Layer 9 of a small transformer language model trained on English Wikipedia (14 layers, counted from 0, width 64).
A neuron's activation on a vector x is GELU(weights . x), where the dot is the dot product.
The model reads these tokens: " stair" " tur" "ret" "," " and" " is" " sur" "mount" "ed" " by" " a" " bro" "ached" " sp" "ire" " with" " l"

The vector x that enters this layer's MLP at each token. A number n stands for (n - 500) times 0.0084.
0 " stair": 422 589 444 572 473 477 537 446 494 478 327 260 560 471 710 352 470 471 389 331 711 770 899 489 651 644 593 528 290 450 652 481 289 437 621 411 447 455 499 729 519 430 404 620 314 343 513 458 440 796 501 234 666 707 623 405 358 509 494 402 434 449 536 414
1 " tur": 312 814 418 453 553 505 496 451 410 563 234 550 513 459 624 362 461 478 589 231 651 648 741 452 885 628 596 364 27 366 506 408 487 495 726 439 494 569 597 584 384 488 556 600 393 463 440 359 416 608 405 435 706 498 737 578 528 422 491 596 464 332 405 427
2 "ret": 394 639 290 419 420 500 518 498 382 538 315 534 557 416 656 281 309 433 481 110 791 728 768 704 736 633 742 433 323 232 501 369 469 461 688 435 504 492 493 651 459 704 592 583 356 369 539 451 443 651 397 327 653 505 609 495 570 507 488 590 380 387 501 459
3 ",": 512 571 412 542 485 494 541 454 488 516 406 434 551 454 577 295 466 494 368 242 781 685 744 547 752 659 457 497 277 285 809 461 454 575 609 556 390 440 570 687 607 523 708 582 191 250 299 418 452 689 490 339 665 631 523 435 443 517 476 454 391 402 369 418
4 " and": 528 537 511 579 492 515 548 377 524 431 351 386 512 436 495 258 508 506 468 305 668 722 801 514 815 730 597 544 289 215 685 418 553 582 574 491 384 425 480 717 660 509 590 528 302 230 259 423 494 620 427 351 575 692 712 340 444 546 497 386 371 422 482 489
5 " is": 479 412 436 666 582 469 488 449 569 488 431 444 502 368 606 272 430 480 378 244 702 642 895 510 720 774 563 532 220 421 655 390 461 480 527 517 299 486 572 559 518 526 632 647 309 288 376 365 356 700 501 277 707 674 597 340 503 685 441 487 442 423 442 461
6 " sur": 444 725 459 491 568 506 426 464 480 508 400 587 566 388 507 405 463 409 532 112 632 666 727 513 889 628 566 665 60 332 520 335 445 699 635 445 310 363 527 611 589 449 712 616 358 530 375 457 416 691 367 304 643 424 514 454 640 582 574 393 424 507 454 396
7 "mount": 465 708 340 614 359 545 634 386 429 485 397 473 543 285 687 359 473 505 421 183 710 645 792 559 802 639 551 570 212 227 633 575 392 552 502 378 405 437 570 634 494 466 508 587 322 345 402 515 383 655 328 241 664 570 702 485 502 595 540 552 348 423 601 508
8 "ed": 388 582 334 614 430 490 577 313 512 391 414 454 525 535 598 291 352 496 505 159 751 696 767 597 773 473 541 359 190 198 631 424 412 530 557 511 533 627 525 706 527 543 517 630 304 422 411 409 477 638 439 298 772 643 583 402 543 659 536 457 272 409 551 565
9 " by": 413 487 352 541 526 522 493 464 492 488 332 526 536 403 620 383 420 440 363 309 736 656 760 562 776 707 577 515 303 210 786 355 393 638 582 596 487 558 476 685 636 519 540 631 362 315 314 363 444 669 409 293 606 718 587 333 469 587 435 331 326 390 483 505
10 " a": 562 418 362 538 655 453 554 296 559 417 461 514 594 468 577 366 478 450 404 248 722 685 905 466 782 631 481 692 198 175 759 397 386 656 424 445 421 509 465 651 431 482 502 600 359 318 322 428 442 640 370 463 615 645 699 404 480 472 488 411 482 477 482 546
11 " bro": 449 703 388 715 526 448 533 571 370 424 408 568 348 501 740 393 410 576 565 62 651 635 722 555 778 725 696 564 130 278 459 345 516 496 505 426 294 546 428 474 457 591 490 831 321 411 517 357 527 493 474 424 560 459 670 417 606 491 474 452 446 428 486 536
12 "ached": 494 719 236 653 431 506 560 335 476 448 480 442 521 381 647 485 395 481 484 131 838 683 711 567 725 453 546 424 176 105 688 404 415 561 483 519 427 620 491 753 511 557 517 660 386 430 460 406 420 616 433 310 688 578 669 411 547 563 459 445 284 439 484 587
13 " sp": 391 816 400 518 529 570 573 553 314 499 419 630 589 351 711 314 512 398 389 187 693 695 810 541 675 677 758 515 77 439 601 291 487 493 470 396 362 455 572 511 381 591 421 620 395 438 481 329 656 570 405 332 655 614 574 439 465 607 419 414 431 425 445 539
14 "ire": 424 704 227 567 461 539 483 437 484 392 373 574 473 416 557 378 506 387 592 84 742 631 755 605 797 559 552 382 69 53 574 449 369 421 588 467 381 620 630 767 496 617 581 610 435 486 456 468 446 632 489 308 590 500 610 504 575 474 418 578 574 390 556 527
15 " with": 504 529 394 589 542 543 565 470 455 440 383 488 525 431 592 406 483 394 306 243 701 575 803 510 773 597 549 424 218 95 735 368 443 571 467 586 476 540 544 739 606 612 579 589 418 300 338 320 481 639 418 300 709 749 586 322 502 604 454 396 355 368 505 563
16 " l": 484 677 310 654 553 491 630 527 454 497 374 646 471 387 647 414 491 435 376 217 585 549 840 417 732 560 632 554 75 339 471 298 431 421 443 383 372 544 707 670 456 611 387 676 447 372 477 291 548 680 342 408 748 710 588 373 589 522 560 423 495 312 592 471

Each question shows the input weights of one neuron of the MLP. A number n stands for (n - 500) times 0.0018.

n85: 439 291 604 296 695 679 305 589 324 483 630 494 489 510 639 517 616 517 319 515 538 641 504 578 544 504 606 448 742 614 439 172 519 418 499 466 391 628 439 281 423 471 544 765 604 392 586 459 450 498 691 373 339 518 808 498 296 520 654 281 471 477 334 577
On which token does it fire most, and how strongly? 13 " sp", at about 1.3

n27: 475 427 533 523 493 457 518 290 515 526 657 426 543 607 297 426 526 316 496 429 387 513 633 469 410 415 418 557 776 435 658 624 296 633 259 523 558 549 362 463 507 514 505 529 430 574 615 620 523 571 417 571 673 641 595 582 460 346 612 489 536 376 470 433
On which token does it fire most? 10 " a"

n21: 520 357 464 577 354 604 525 349 518 196 495 310 447 553 395 287 461 536 389 526 571 343 422 466 555 556 334 564 664 359 615 613 582 724 413 752 224 343 599 432 695 441 456 363 463 508 678 467 525 483 548 615 502 665 620 484 672 615 451 650 631 628 501 569
On which token does it fire most? 4 " and"

n119: 514 349 646 353 460 609 613 346 317 677 201 555 460 557 508 386 623 478 476 459 551 548 445 479 392 496 374 555 572 508 732 461 328 484 577 493 552 596 551 570 288 530 552 390 399 701 619 550 562 411 732 524 640 503 423 481 510 496 545 392 396 385 462 630
On which three tokens does it fire most, strongest first? 3 ",", 8 "ed", 0 " stair"

n137: 510 506 359 490 428 405 593 471 319 295 550 441 542 526 487 388 566 541 506 661 502 573 483 397 476 567 480 307 583 507 600 653 581 632 556 678 452 543 446 760 525 362 589 484 281 496 666 319 563 563 729 722 488 396 280 364 604 468 533 441 303 744 441 464
On which two tokens does it fire most, strongest first? 3 ",", 8 "ed"

n91: 694 399 502 366 399 474 422 380 383 426 484 589 392 596 457 569 491 494 471 336 208 454 477 351 702 512 481 435 512 637 357 578 619 502 612 557 431 450 498 466 571 298 588 750 517 546 705 486 529 338 443 649 612 538 628 578 542 418 367 616 420 646 475 446
On which token does it fire most, and how strongly? 11 " bro", at about 0.58

n43: 637 651 461 545 592 431 624 582 564 486 455 496 548 511 600 473 556 457 419 623 355 377 450 468 464 452 557 558 512 536 547 344 497 406 624 435 518 610 464 454 305 571 357 474 519 366 580 736 435 530 491 441 616 546 592 397 439 622 510 382 634 443 495 431
On which token does it fire most, and how strongly? 16 " l", at about 1.7

n189: 439 629 856 508 471 471 454 356 571 467 384 382 591 466 441 269 566 576 509 357 601 497 435 552 441 610 378 222 507 711 388 666 493 480 388 598 614 389 711 596 477 474 699 246 547 508 631 441 289 567 555 505 474 507 367 620 429 565 598 746 319 570 496 515
On which token does it fire most, and how strongly? 1 " tur", at about 0.55

n144: 436 447 486 396 552 452 525 691 241 344 498 557 541 597 368 398 537 368 738 546 602 328 591 460 620 658 453 355 456 554 752 661 268 323 543 437 521 534 423 467 598 477 354 512 532 512 592 478 629 519 452 428 505 343 474 648 394 610 520 566 511 517 518 515
On which token does it fire most? 14 "ire"

n126: 539 608 496 470 511 699 414 464 402 448 563 527 478 517 389 572 479 499 561 374 527 579 449 262 543 554 492 428 523 376 373 406 561 449 509 456 511 628 485 525 311 563 471 400 586 608 531 506 546 416 581 544 467 417 502 442 599 669 526 691 473 458 538 402
On which three tokens does it fire most, strongest first? 14 "ire", 1 " tur", 11 " bro"

n70: 666 269 340 557 414 392 358 456 711 296 473 479 406 555 406 338 268 444 461 594 242 685 564 632 405 472 506 358 553 523 484 541 456 633 474 634 310 700 588 650 511 445 508 653 423 507 658 326 473 592 547 731 412 603 384 471 371 493 584 626 624 422 501 627
On which three tokens does it fire most, strongest first? 5 " is", 8 "ed", 10 " a"

n186: 565 438 538 481 533 495 360 276 652 590 592 435 564 462 355 520 485 513 399 639 523 631 487 427 466 634 270 400 475 454 437 571 448 448 511 713 574 587 722 364 383 374 450 482 335 284 526 539 502 629 500 705 356 482 480 657 788 415 459 371 460 574 531 506
On which token does it fire most? 10 " a"

n177: 572 321 285 439 476 377 526 511 423 376 590 417 524 397 549 691 435 329 470 614 567 405 457 629 551 562 370 707 570 707 452 369 466 662 542 577 540 651 654 366 509 526 667 634 658 386 506 494 452 671 431 455 297 684 567 433 255 506 341 374 562 362 376 779
On which three tokens does it fire most, strongest first? 9 " by", 10 " a", 5 " is"

n156: 493 347 615 700 353 532 581 653 390 459 556 568 688 844 515 399 602 512 300 584 480 439 536 614 472 399 409 581 599 665 539 460 526 549 426 487 506 709 266 700 519 577 419 350 285 536 245 586 376 559 465 734 335 530 575 405 458 428 470 532 299 357 533 600
On which token does it fire most, and how strongly? 4 " and", at about 0.2

n73: 551 468 392 488 455 278 485 751 386 243 557 452 430 547 630 624 495 371 728 482 491 215 518 535 548 518 460 458 443 677 483 414 550 648 586 396 425 553 388 434 461 425 393 734 513 447 508 511 506 568 392 546 686 481 690 444 383 645 563 391 449 616 513 591
On which two tokens does it fire most, strongest first? 11 " bro", 16 " l"

n78: 856 601 424 453 361 438 363 395 522 517 670 293 287 476 233 413 547 706 671 520 384 617 597 285 515 595 273 535 532 550 446 489 688 565 414 387 528 585 592 501 523 302 440 382 373 246 461 649 436 668 516 500 366 508 719 494 477 524 429 689 355 596 428 690
On which token does it fire most? 4 " and"

n44: 413 617 517 371 551 555 591 293 462 580 259 515 476 503 626 476 537 639 589 548 486 332 476 384 640 465 520 615 553 501 488 505 307 484 527 570 623 245 536 471 419 565 515 348 488 415 624 400 448 436 554 340 499 671 442 650 703 423 645 529 286 759 431 403
On which two tokens does it fire most, strongest first? 1 " tur", 7 "mount"

n111: 669 159 397 462 656 383 475 394 498 575 416 446 566 605 420 444 467 600 709 778 45 591 626 470 558 474 501 786 618 481 195 582 299 597 463 604 383 532 402 629 507 389 402 516 342 314 565 541 428 657 475 538 436 699 532 434 721 493 595 543 211 770 591 414
On which three tokens does it fire most, strongest first? 10 " a", 4 " and", 0 " stair"

n3: 644 545 351 486 473 509 667 593 439 449 430 316 598 511 433 712 468 425 437 476 475 442 600 504 407 577 411 438 499 587 381 539 497 510 636 442 541 613 452 520 340 531 532 509 470 469 610 508 623 483 534 557 450 400 572 501 565 430 530 605 554 291 430 358
On which token does it fire most? 1 " tur"

n81: 492 560 268 482 398 632 534 434 666 523 546 477 424 310 403 338 462 580 600 601 458 458 708 472 370 517 404 630 590 488 432 650 490 445 506 465 693 536 475 620 410 498 442 485 387 635 511 534 477 800 393 452 351 452 496 428 519 551 520 595 488 520 577 554
On which three tokens does it fire most, strongest first? 7 "mount", 0 " stair", 14 "ire"

n122: 543 409 584 357 604 529 594 488 357 584 514 371 577 581 595 561 466 250 667 606 427 478 479 372 533 580 510 703 752 556 471 467 431 541 613 450 609 480 344 545 417 428 621 369 282 144 557 547 423 383 604 547 550 550 624 302 390 494 629 501 402 386 707 489
On which three tokens does it fire most, strongest first? 4 " and", 0 " stair", 10 " a"

n168: 440 341 590 38 228 575 583 646 414 484 516 365 658 456 453 549 584 460 581 330 584 558 585 639 643 489 158 485 571 723 455 444 403 525 421 615 579 501 438 481 704 314 452 413 547 314 401 483 408 438 562 531 625 757 392 630 545 801 451 492 438 600 402 623
On which two tokens does it fire most, strongest first? 3 ",", 9 " by"

n26: 509 424 688 330 508 406 580 371 510 428 584 465 631 671 359 423 546 620 562 585 247 408 373 547 622 502 404 438 501 688 546 508 515 578 577 510 251 488 618 367 621 508 632 541 348 207 476 583 468 393 477 575 574 571 662 784 540 561 525 417 417 409 324 386
On which token does it fire most? 3 ","

n83: 538 706 420 419 272 529 559 473 434 527 596 571 506 570 277 533 479 585 545 516 479 621 436 494 518 417 391 671 519 667 523 473 511 602 553 536 508 380 612 511 516 343 439 590 307 242 599 534 360 480 559 489 485 451 477 578 778 342 427 570 531 618 397 440
On which two tokens does it fire most, strongest first? 6 " sur", 3 ","

n182: 618 497 578 591 554 576 367 501 550 314 533 484 520 571 535 537 645 446 467 610 611 530 608 484 476 499 518 426 558 562 513 658 486 521 390 354 629 711 483 613 360 375 313 518 310 238 546 519 385 655 529 465 644 335 350 410 621 453 712 476 488 686 515 379
On which three tokens does it fire most, strongest first? 0 " stair", 10 " a", 8 "ed"

n58: 577 521 483 694 277 679 488 535 621 568 432 174 302 451 385 333 465 521 404 574 301 656 410 353 514 504 200 686 706 507 314 452 539 604 560 652 358 500 479 446 657 388 398 518 578 422 486 496 378 572 503 534 400 632 606 647 733 683 542 626 504 488 489 544
On which token does it fire most, and how strongly? 4 " and", at about 0.18

n24: 488 613 629 488 538 411 433 533 494 573 501 496 427 528 525 496 473 359 487 525 539 563 466 561 616 489 488 577 485 587 367 379 453 433 496 524 495 478 387 499 494 487 533 442 614 496 478 453 621 603 581 521 516 499 522 544 384 575 559 412 506 610 456 473
On which three tokens does it fire most, strongest first? 6 " sur", 13 " sp", 0 " stair"

n76: 591 333 366 371 485 541 698 520 391 298 269 478 445 384 564 616 693 414 491 585 540 474 587 539 345 420 318 494 685 382 520 492 534 675 754 505 531 493 594 458 614 468 358 532 508 386 502 507 663 695 518 560 468 583 422 480 501 519 431 485 449 563 316 476
On which token does it fire most, and how strongly? 9 " by", at about 1.2

n165: 470 433 702 309 364 632 183 395 535 421 514 466 413 624 695 455 611 395 389 597 502 339 482 374 556 549 599 348 605 543 578 383 561 350 564 760 670 602 388 463 524 336 463 598 696 426 538 433 568 497 711 442 567 511 582 529 727 395 427 313 495 295 515 287
On which token does it fire most? 9 " by"

n0: 766 597 427 446 645 435 574 616 460 524 476 476 504 574 540 310 502 451 422 676 503 473 573 447 296 564 527 407 443 586 593 474 509 280 456 623 741 318 668 486 545 600 394 494 698 361 444 460 555 499 476 630 445 654 430 587 574 394 510 391 462 423 392 387
On which token does it fire most? 16 " l"